Layer 4 of a small transformer language model trained on English Wikipedia (18 layers, counted from 0, width 128).
A neuron adds its activation times its output weights to the MLP's output. To switch it off is to set its activation to zero at one token and run the rest of the model.

Output weights of the MLP neurons that the questions are about. A number n stands for (n - 500) times 0.0012.
n0: 565 607 287 694 519 325 474 347 612 532 219 711 609 443 700 537 532 518 580 322 426 717 472 738 678 514 393 393 636 491 574 614 408 290 677 737 428 672 645 463 447 523 376 368 270 732 553 455 367 357 535 570 422 718 204 680 553 504 352 500 651 270 251 210 428 220 588 553 306 420 721 789 244 341 658 419 391 404 718 248 260 765 265 620 556 677 729 492 514 428 489 441 518 637 626 222 277 229 331 579 525 713 601 573 635 684 711 583 402 538 548 770 382 518 332 667 505 547 469 527 458 401 553 688 402 478 509 483
n3: 650 430 531 581 609 693 463 451 575 699 635 362 531 487 714 596 373 543 312 553 479 244 681 472 577 228 786 500 466 749 362 540 661 380 591 523 622 616 429 642 536 433 350 441 585 886 560 470 518 606 672 624 395 641 495 353 495 621 791 509 225 197 431 635 290 362 629 339 356 525 580 378 593 442 600 730 705 228 491 347 295 366 476 365 599 295 781 237 808 544 483 390 706 710 395 572 693 372 549 203 219 356 523 401 451 687 682 427 379 718 380 434 349 240 389 548 367 366 619 377 321 258 831 380 505 840 369 650
n13: 229 463 414 536 439 536 717 461 570 542 303 580 404 410 528 437 574 689 413 412 970 602 560 689 401 504 465 647 809 462 343 268 585 360 447 532 508 156 388 397 536 650 518 565 512 529 552 508 139 700 674 464 508 404 325 532 468 496 220 429 340 534 552 374 518 570 464 270 563 487 434 532 670 810 430 590 454 492 537 714 596 567 467 284 254 421 550 561 459 442 252 419 458 542 277 429 394 562 628 477 650 325 785 406 398 744 406 592 794 500 468 582 524 646 588 462 513 539 592 471 377 657 569 365 626 460 627 528
n106: 735 574 476 639 552 617 630 336 389 483 161 597 729 391 475 458 766 492 561 352 436 632 595 425 484 592 421 459 569 635 403 578 492 641 428 541 628 569 592 435 630 466 580 348 392 622 293 386 393 508 594 492 239 787 258 484 504 177 570 309 504 504 633 322 518 527 322 691 718 669 367 289 484 836 518 293 857 382 391 538 488 579 596 566 539 353 610 430 709 473 118 620 500 449 291 597 625 421 707 612 461 594 419 389 736 492 396 682 537 427 435 454 436 386 376 607 668 555 484 383 671 666 262 534 504 396 587 384
n108: 333 652 218 533 615 453 543 203 443 455 509 491 455 385 613 665 575 861 509 669 448 675 381 579 555 459 550 517 724 384 316 479 487 630 612 436 190 522 686 295 590 836 271 697 109 296 701 472 421 611 448 406 653 737 556 474 350 483 338 328 908 496 321 352 561 360 372 491 638 701 548 605 354 717 537 745 487 536 443 571 296 296 438 431 573 602 345 643 615 627 598 623 585 442 328 389 604 275 426 427 831 491 487 379 604 393 262 649 513 585 342 303 653 599 430 676 544 558 440 548 437 504 366 370 478 504 557 627
n132: 537 582 578 181 401 635 473 310 238 334 316 261 249 582 368 676 295 560 583 436 435 370 422 595 782 566 511 496 595 320 385 282 693 345 572 627 496 457 444 750 717 381 689 356 338 612 581 450 556 434 531 419 386 585 329 454 577 440 433 784 619 391 550 629 529 377 600 404 459 377 393 515 578 474 538 520 711 744 603 347 672 609 444 387 446 560 369 518 417 397 212 515 644 544 573 476 823 567 630 262 566 376 431 455 512 403 410 558 551 463 573 673 405 698 727 468 727 716 439 334 407 474 453 367 551 462 516 508
n158: 583 619 367 288 432 684 610 632 416 455 462 476 350 660 734 476 500 455 188 643 258 446 634 424 562 331 313 544 366 533 840 301 398 419 401 492 448 461 370 767 673 694 410 399 440 480 449 526 515 125 508 598 605 500 385 606 669 348 400 731 608 443 438 512 526 364 543 551 638 605 540 515 543 706 623 432 528 459 367 386 632 370 423 429 370 476 651 324 552 380 353 530 480 577 350 573 651 778 542 552 582 619 371 600 533 308 559 758 695 455 276 460 267 326 299 550 451 530 477 416 273 557 528 639 659 624 704 515
n249: 697 780 523 577 443 390 457 635 558 461 739 470 548 460 453 535 462 556 464 573 634 553 763 548 480 220 536 655 600 503 570 385 490 315 475 470 598 537 428 596 596 548 703 446 568 528 400 353 386 666 527 420 526 513 464 527 457 439 524 441 356 507 653 622 355 580 657 523 493 418 569 484 664 653 482 384 535 528 452 587 447 545 466 402 450 365 662 630 287 315 234 551 334 593 468 434 618 490 670 462 633 345 487 265 433 225 479 517 483 509 323 387 272 742 507 595 383 613 404 408 591 510 547 601 443 451 701 408
n268: 279 305 288 426 312 455 438 414 405 368 844 692 564 533 364 426 550 537 428 351 705 434 219 299 615 361 535 437 848 704 415 685 491 213 412 379 382 451 569 519 614 532 602 605 605 671 419 554 452 500 288 616 620 338 422 768 290 708 628 381 371 594 700 378 519 737 808 581 434 376 546 280 473 683 456 564 606 885 246 542 713 717 357 563 514 680 116 624 564 389 489 649 579 500 573 583 574 505 414 491 768 261 371 749 297 416 333 313 636 606 585 587 522 532 612 472 305 522 384 376 472 387 627 584 274 187 386 575
n269: 620 489 607 571 362 376 397 558 294 530 739 546 537 559 403 618 238 459 477 692 649 537 708 406 528 416 310 518 557 415 433 476 617 438 394 354 486 425 460 726 912 386 763 382 555 430 383 311 455 605 668 642 342 653 546 294 578 555 297 413 390 463 585 530 693 452 702 433 521 504 478 451 521 677 566 493 581 681 522 648 560 773 390 410 405 404 464 446 442 507 140 442 607 518 409 651 566 456 524 321 507 536 638 444 571 500 466 610 518 493 393 511 373 647 446 691 312 524 288 504 616 531 554 530 345 489 565 398
n329: 319 453 516 500 523 433 600 407 862 429 423 370 608 659 314 565 509 373 333 517 883 491 661 500 438 649 191 750 500 530 575 122 751 655 465 554 496 677 604 313 491 318 619 222 341 704 517 449 447 576 508 500 508 596 405 529 705 516 483 475 579 715 513 412 423 435 617 496 238 379 526 204 652 455 609 444 222 491 379 535 413 492 427 589 424 608 491 728 414 327 358 488 639 543 420 587 537 668 548 345 815 441 696 713 270 338 518 487 644 329 291 517 338 395 495 363 530 403 504 405 848 443 458 483 381 550 585 624
n391: 282 488 608 351 440 746 369 642 520 165 578 635 801 404 379 492 455 450 586 405 530 696 453 593 657 658 284 424 279 682 389 427 532 275 642 408 435 520 459 635 698 623 699 262 586 648 703 526 546 568 520 564 378 401 642 540 516 589 419 391 535 546 603 454 530 381 516 353 531 462 504 563 596 523 712 423 562 760 320 492 532 465 299 737 266 714 707 572 545 477 217 602 293 417 553 644 439 467 485 496 443 476 290 418 416 413 538 544 895 406 675 459 350 484 591 684 269 573 393 406 471 442 689 214 399 602 492 253
n402: 443 272 583 475 422 406 554 374 665 562 891 518 375 354 414 355 348 411 403 186 731 500 423 560 549 611 522 400 394 458 500 353 626 627 399 554 431 645 421 739 216 505 372 331 237 439 856 576 583 504 446 703 420 466 671 576 383 369 643 394 445 345 702 632 304 239 527 545 491 591 481 252 473 474 270 403 589 570 560 871 433 837 273 577 437 747 495 637 463 733 114 479 542 369 405 430 708 292 383 269 376 527 482 623 624 792 534 424 692 209 653 449 411 681 534 419 229 683 729 449 405 654 372 665 536 629 394 727
n440: 449 509 741 593 557 283 434 680 292 303 221 540 236 339 437 713 564 523 357 569 479 701 618 659 425 543 621 563 647 389 527 585 642 684 550 727 590 705 569 623 505 541 606 638 372 288 691 737 656 640 464 309 526 551 717 850 318 797 273 631 539 193 478 472 389 474 318 433 496 481 591 334 683 678 654 441 739 412 330 380 421 837 363 374 438 459 510 458 509 440 393 551 500 463 326 643 206 495 671 289 483 446 633 296 627 472 325 429 612 386 620 464 443 272 558 383 551 599 496 67 677 504 576 454 473 167 332 711
n501: 594 414 633 165 535 367 540 481 533 632 316 379 249 541 516 319 665 311 504 626 579 216 900 570 384 582 343 455 690 483 532 376 674 548 300 528 475 330 154 393 442 467 601 383 707 605 637 644 417 488 541 609 380 581 544 601 726 574 298 452 527 462 480 416 342 527 742 326 251 750 467 615 646 366 645 776 253 697 458 386 576 524 554 504 379 625 559 631 666 732 636 558 634 412 608 458 749 400 364 677 662 598 484 488 368 517 466 347 471 412 617 558 356 350 438 513 395 551 492 512 576 406 279 698 439 337 591 560
n509: 458 513 444 412 319 465 602 590 505 425 534 438 364 591 612 422 600 523 524 624 334 393 613 627 180 700 530 397 249 643 297 555 394 553 350 607 640 282 701 387 549 399 713 210 477 638 460 409 539 487 728 340 605 589 693 403 824 362 532 504 372 412 610 727 129 397 628 620 348 306 336 552 455 526 587 391 514 482 340 685 711 418 811 724 353 367 826 458 495 678 195 576 311 850 314 606 388 450 385 580 534 352 593 257 420 509 349 756 504 471 451 518 465 911 515 757 546 509 447 195 621 487 536 370 594 706 590 215

Each question names a token from some text and the token that comes next. It shows the activations a of the neurons there, in the order above. A number n stands for (n - 500) times 0.0094.

Then comes g, the gradient of the next token's log-probability with respect to the MLP's output, scaled to length 1. A neuron's effect is roughly proportional to its activation times (output weights . g). A number n stands for (n - 500) times 0.00071.

"et", then "ach"
a: 500 500 500 500 500 500 500 500 528 500 500 500 633 500 500 500
g: 350 352 654 538 542 556 511 465 550 430 368 382 418 416 248 498 273 456 441 440 494 572 575 525 400 579 606 415 478 520 340 627 614 546 366 594 368 369 616 405 513 468 456 261 592 586 453 489 496 328 457 371 370 585 627 619 703 445 262 596 525 491 599 421 734 809 285 676 570 449 548 665 555 658 492 422 664 578 530 582 556 311 398 521 757 257 536 444 512 707 690 507 401 457 574 420 314 296 602 630 374 357 608 525 554 651 540 396 423 516 570 456 537 256 253 450 457 703 613 441 769 465 510 539 870 453 578 420
Which neuron, switched off, raises the next token's probability most? n402

" ch", then "ang"
a: 500 500 500 500 500 711 500 510 500 721 500 500 503 500 500 500
g: 673 578 549 568 532 536 601 595 199 685 456 620 378 626 260 358 386 490 24 690 445 343 637 718 358 543 662 469 177 382 535 645 570 646 561 484 547 581 462 550 434 443 709 498 288 524 462 577 484 580 419 719 421 266 621 632 397 591 437 621 480 541 526 522 581 519 480 617 456 358 666 422 467 482 440 632 454 586 507 804 312 578 486 673 289 476 612 462 491 449 421 349 465 446 463 347 284 290 464 361 413 552 488 381 525 485 513 559 530 490 524 390 591 489 488 511 405 711 656 730 635 497 527 650 451 304 496 515
Which neuron, switched off, raises the next token's probability most? n132

" d", then "et"
a: 500 500 500 500 500 502 500 500 500 722 500 500 500 500 500 500
g: 567 498 493 529 187 752 465 662 617 390 533 681 649 499 497 346 362 424 492 433 503 397 125 613 406 477 596 488 834 679 351 468 479 412 698 411 612 618 411 512 668 406 451 411 594 449 510 817 527 380 452 519 495 704 400 466 396 618 468 543 581 536 345 612 420 465 757 550 626 497 517 468 437 436 571 500 334 616 528 523 422 559 449 600 532 488 621 429 322 536 475 588 633 250 502 509 586 592 514 283 572 603 400 651 617 445 523 545 587 525 138 344 620 498 598 567 525 649 255 352 417 405 333 668 542 274 329 367
Switching off which neuron hurts the next token most? n269

"at", then "son"
a: 501 500 544 500 500 500 500 500 500 590 500 500 500 733 500 500
g: 374 359 691 560 338 617 513 331 142 522 620 307 754 503 505 519 580 429 546 514 556 481 657 701 425 524 400 470 379 556 557 282 569 496 688 754 329 527 647 337 459 600 606 415 462 616 504 505 487 579 625 276 564 600 610 676 307 675 387 440 572 554 354 243 654 697 478 294 621 550 714 467 475 421 532 422 581 488 549 501 496 434 671 441 390 498 373 651 590 481 404 658 668 404 450 553 377 230 409 353 616 540 487 481 250 568 605 459 468 576 469 280 704 519 484 452 458 464 317 411 635 593 593 391 424 440 797 363
Switching off which neuron hurts the next token most? n440

"ual", then " c"
a: 500 500 500 686 500 500 500 500 500 500 501 500 713 500 500 501
g: 588 423 677 571 392 334 634 208 738 538 360 521 419 456 385 404 516 373 503 657 443 501 424 620 574 657 511 603 627 569 625 592 542 560 401 358 431 550 595 530 403 634 507 581 663 416 466 499 396 407 371 515 693 513 645 412 380 364 516 678 562 403 557 608 511 323 424 643 641 305 522 713 601 627 651 516 361 523 660 548 640 390 489 559 479 413 524 430 439 284 242 521 774 286 430 764 392 341 539 630 591 724 471 531 583 474 273 600 573 512 558 421 394 481 483 645 347 468 478 372 349 373 131 186 478 707 561 501
Switching off which neuron hurts the next token most? n106

"ar", then "."
a: 500 500 654 500 500 500 500 500 970 510 503 500 500 500 500 500
g: 528 439 354 468 366 131 576 545 586 348 391 691 289 567 453 624 263 634 340 482 687 636 556 541 758 435 476 505 419 467 658 544 488 233 530 652 691 521 404 464 214 658 560 490 477 516 541 635 465 415 350 459 608 479 286 485 625 631 545 502 538 499 497 721 249 362 671 828 496 465 373 506 359 383 399 527 641 331 499 358 594 713 407 638 615 567 547 406 439 399 336 625 449 598 653 654 729 433 316 559 497 521 414 503 523 639 445 514 417 416 585 501 366 530 527 322 649 484 519 425 498 514 594 734 343 661 417 388
Which neuron, switched off, raises the next token's probability most? n13

" R", then "id"
a: 500 500 500 500 500 500 500 598 500 826 500 500 500 500 500 500
g: 686 533 577 644 717 553 450 456 400 619 571 420 743 402 478 405 536 558 596 416 495 315 593 613 334 573 137 458 666 465 536 307 322 613 540 419 566 585 575 310 730 615 455 405 603 560 467 425 466 523 428 498 605 239 531 490 449 603 240 482 600 491 339 273 808 701 351 229 392 713 555 478 468 356 520 447 571 495 479 527 678 571 438 576 508 559 519 411 581 429 455 500 506 652 473 545 539 438 334 408 397 508 574 549 472 685 604 473 513 325 428 331 535 410 315 617 282 358 732 600 491 713 416 269 607 621 498 765
Which neuron, switched off, raises the next token's probability most? n249

" G", then "old"
a: 500 500 500 500 500 500 500 686 500 607 500 500 500 500 500 500
g: 671 461 511 340 428 651 284 449 467 522 622 784 476 495 657 353 684 422 520 372 629 592 514 455 567 457 474 720 543 459 749 414 503 510 518 409 597 783 784 425 311 657 547 529 383 386 446 502 564 697 228 555 510 585 664 471 389 437 353 583 382 720 202 571 270 509 526 421 556 341 474 353 539 417 750 502 510 516 611 398 471 489 581 450 400 379 564 516 494 624 463 765 421 555 191 358 508 490 580 620 595 418 632 571 586 687 675 439 488 668 444 406 387 389 330 385 353 371 544 297 363 443 541 587 522 593 335 391
Switching off which neuron hurts the next token most? n249

" B", then "oy"
a: 500 500 500 500 500 500 500 514 500 659 500 500 500 500 500 500
g: 470 403 624 289 393 615 614 565 276 480 541 625 668 535 408 229 508 416 508 414 321 723 396 414 520 489 336 626 301 458 367 588 576 291 196 537 511 315 418 709 440 536 433 551 392 431 477 537 493 513 588 647 688 612 459 691 690 570 672 832 288 441 439 658 543 556 382 547 415 559 459 486 528 578 435 558 615 557 455 470 325 472 417 409 468 540 432 486 588 555 361 571 688 523 660 557 331 324 779 315 438 416 680 506 681 445 546 185 529 317 450 412 391 680 546 392 498 647 499 674 547 588 648 517 486 337 721 527
Switching off which neuron hurts the next token most? n269

".", then " He"
a: 500 500 500 500 500 500 500 500 500 509 500 500 501 583 500 543
g: 345 239 454 386 552 626 538 386 590 501 456 362 594 537 511 596 444 480 506 707 564 340 601 583 573 507 239 555 487 483 488 387 453 373 757 282 325 620 382 396 608 378 516 383 451 731 267 603 467 670 702 711 329 556 447 574 458 402 484 523 464 519 629 509 753 463 404 250 581 625 555 469 420 274 517 586 515 485 641 678 597 492 606 380 607 416 373 409 363 566 590 347 503 885 558 621 215 616 553 460 311 351 422 594 560 660 659 555 481 377 327 547 491 345 527 304 518 560 478 427 561 599 482 556 696 546 743 365
Which neuron, switched off, raises the next token's probability most? n440

"==", then "M"
a: 500 500 500 500 500 500 500 500 500 500 500 500 500 509 613 500
g: 723 747 421 609 682 589 285 526 593 472 594 316 532 596 556 376 389 445 378 361 393 599 489 349 422 466 819 486 431 626 404 472 388 467 505 406 475 546 557 533 582 509 576 572 564 456 551 456 697 459 358 538 443 438 445 496 194 125 823 514 456 672 325 343 650 555 595 533 575 461 535 549 308 528 546 399 532 515 296 422 213 444 565 649 261 684 309 350 427 432 614 481 466 461 598 643 543 526 585 614 774 453 609 454 432 449 578 466 283 514 438 298 403 688 518 457 444 592 549 547 546 639 579 401 702 716 607 382
Which neuron, switched off, raises the next token's probability most? n501

"ff", then "ers"
a: 500 500 500 500 500 500 500 500 736 500 500 500 500 500 542 500
g: 350 626 312 512 360 603 621 469 614 543 677 613 353 662 343 342 716 741 348 502 497 469 450 471 445 338 613 345 562 710 484 597 450 671 400 570 415 406 605 525 393 474 564 640 655 634 696 503 499 355 371 635 549 410 116 554 586 268 383 526 546 664 415 306 460 559 503 678 423 424 282 479 528 612 503 499 480 387 189 401 374 554 564 439 619 381 591 522 570 731 456 387 530 743 586 434 357 462 437 519 452 519 421 547 517 280 833 578 547 449 411 275 407 556 544 594 592 368 516 523 541 684 563 785 383 466 492 421
Switching off which neuron hurts the next token most? n268

" n", then "orth"
a: 500 500 500 500 500 760 500 500 500 507 500 500 500 500 500 500
g: 401 545 510 397 656 551 518 499 307 753 224 486 447 540 489 549 248 636 551 563 465 517 551 495 449 251 539 486 365 557 498 582 305 456 522 413 381 305 618 634 639 404 304 622 630 558 569 588 304 518 622 413 536 515 439 632 347 608 439 614 630 498 319 456 550 313 472 600 664 686 538 368 340 406 467 726 484 484 520 453 563 532 488 495 525 505 627 278 508 449 499 296 591 450 580 339 681 539 366 587 303 668 308 795 483 724 554 707 263 397 703 672 602 250 575 355 517 664 624 602 526 351 498 350 723 535 435 391
Switching off which neuron hurts the next token most? n132

",", then " D"
a: 623 500 500 500 500 500 500 500 500 526 500 500 501 500 500 500
g: 341 444 495 729 471 403 523 533 722 446 604 258 572 486 526 686 602 255 625 322 375 606 572 523 567 656 632 486 390 679 717 460 572 239 399 619 471 505 462 428 554 591 507 503 348 551 337 535 501 540 652 416 759 578 537 508 776 671 475 459 409 518 285 337 563 576 408 317 514 451 551 455 557 436 199 538 493 622 464 523 450 504 469 468 709 470 600 638 366 378 453 495 405 306 269 406 422 454 267 439 809 492 592 439 462 786 524 698 505 675 564 394 352 523 371 475 493 403 714 599 508 396 360 391 612 711 367 402
Switching off which neuron hurts the next token most? n0

"ain", then "===\n"
a: 500 500 500 500 500 500 500 500 570 500 500 500 500 500 505 500
g: 396 613 488 476 402 530 420 676 337 340 593 440 469 613 458 575 243 467 404 371 784 482 505 377 642 645 228 389 511 611 375 471 294 418 714 607 511 686 555 424 360 413 423 603 691 485 493 621 524 341 318 585 552 659 609 599 582 599 537 224 843 492 553 504 537 598 497 680 625 486 358 271 226 415 403 640 544 547 390 692 273 470 442 463 303 374 361 471 443 529 339 452 311 510 509 590 527 474 447 540 594 347 515 596 478 547 710 514 403 467 576 462 472 597 450 709 563 781 446 521 620 594 579 775 448 333 574 441
Switching off which neuron hurts the next token most? n268

"an", then "e"
a: 840 500 500 500 500 500 500 500 500 500 500 500 500 500 500 500
g: 465 489 460 399 484 372 488 375 427 289 620 546 662 536 770 405 489 445 398 522 447 665 461 698 389 509 379 397 490 427 575 344 359 374 272 504 421 435 354 443 430 899 441 574 456 698 673 568 582 686 447 548 785 399 395 332 457 362 550 537 704 478 538 459 504 473 576 497 450 434 511 586 485 305 651 491 445 340 657 385 499 690 519 257 550 359 449 549 394 424 620 500 709 741 783 557 627 470 308 709 712 386 490 508 401 462 459 572 323 492 354 426 473 533 541 288 502 399 831 287 510 518 677 509 537 545 613 573
Switching off which neuron hurts the next token most? n0

"ision", then "al"
a: 500 500 500 500 500 500 500 501 500 500 627 500 500 500 500 501
g: 357 474 440 592 702 326 672 498 452 452 619 416 338 479 506 365 422 327 641 414 586 641 534 387 513 439 483 609 506 634 681 220 514 661 644 566 498 589 632 711 613 566 324 504 590 504 862 581 531 467 564 413 513 371 579 230 466 509 474 659 643 695 451 528 261 518 455 356 390 522 452 381 438 543 555 632 571 551 483 473 469 624 684 539 484 681 639 649 307 540 662 452 605 713 445 314 474 427 474 429 759 503 389 619 462 799 472 506 485 532 473 452 461 233 273 395 435 350 292 268 425 628 388 260 468 530 339 429
Switching off which neuron hurts the next token most? n329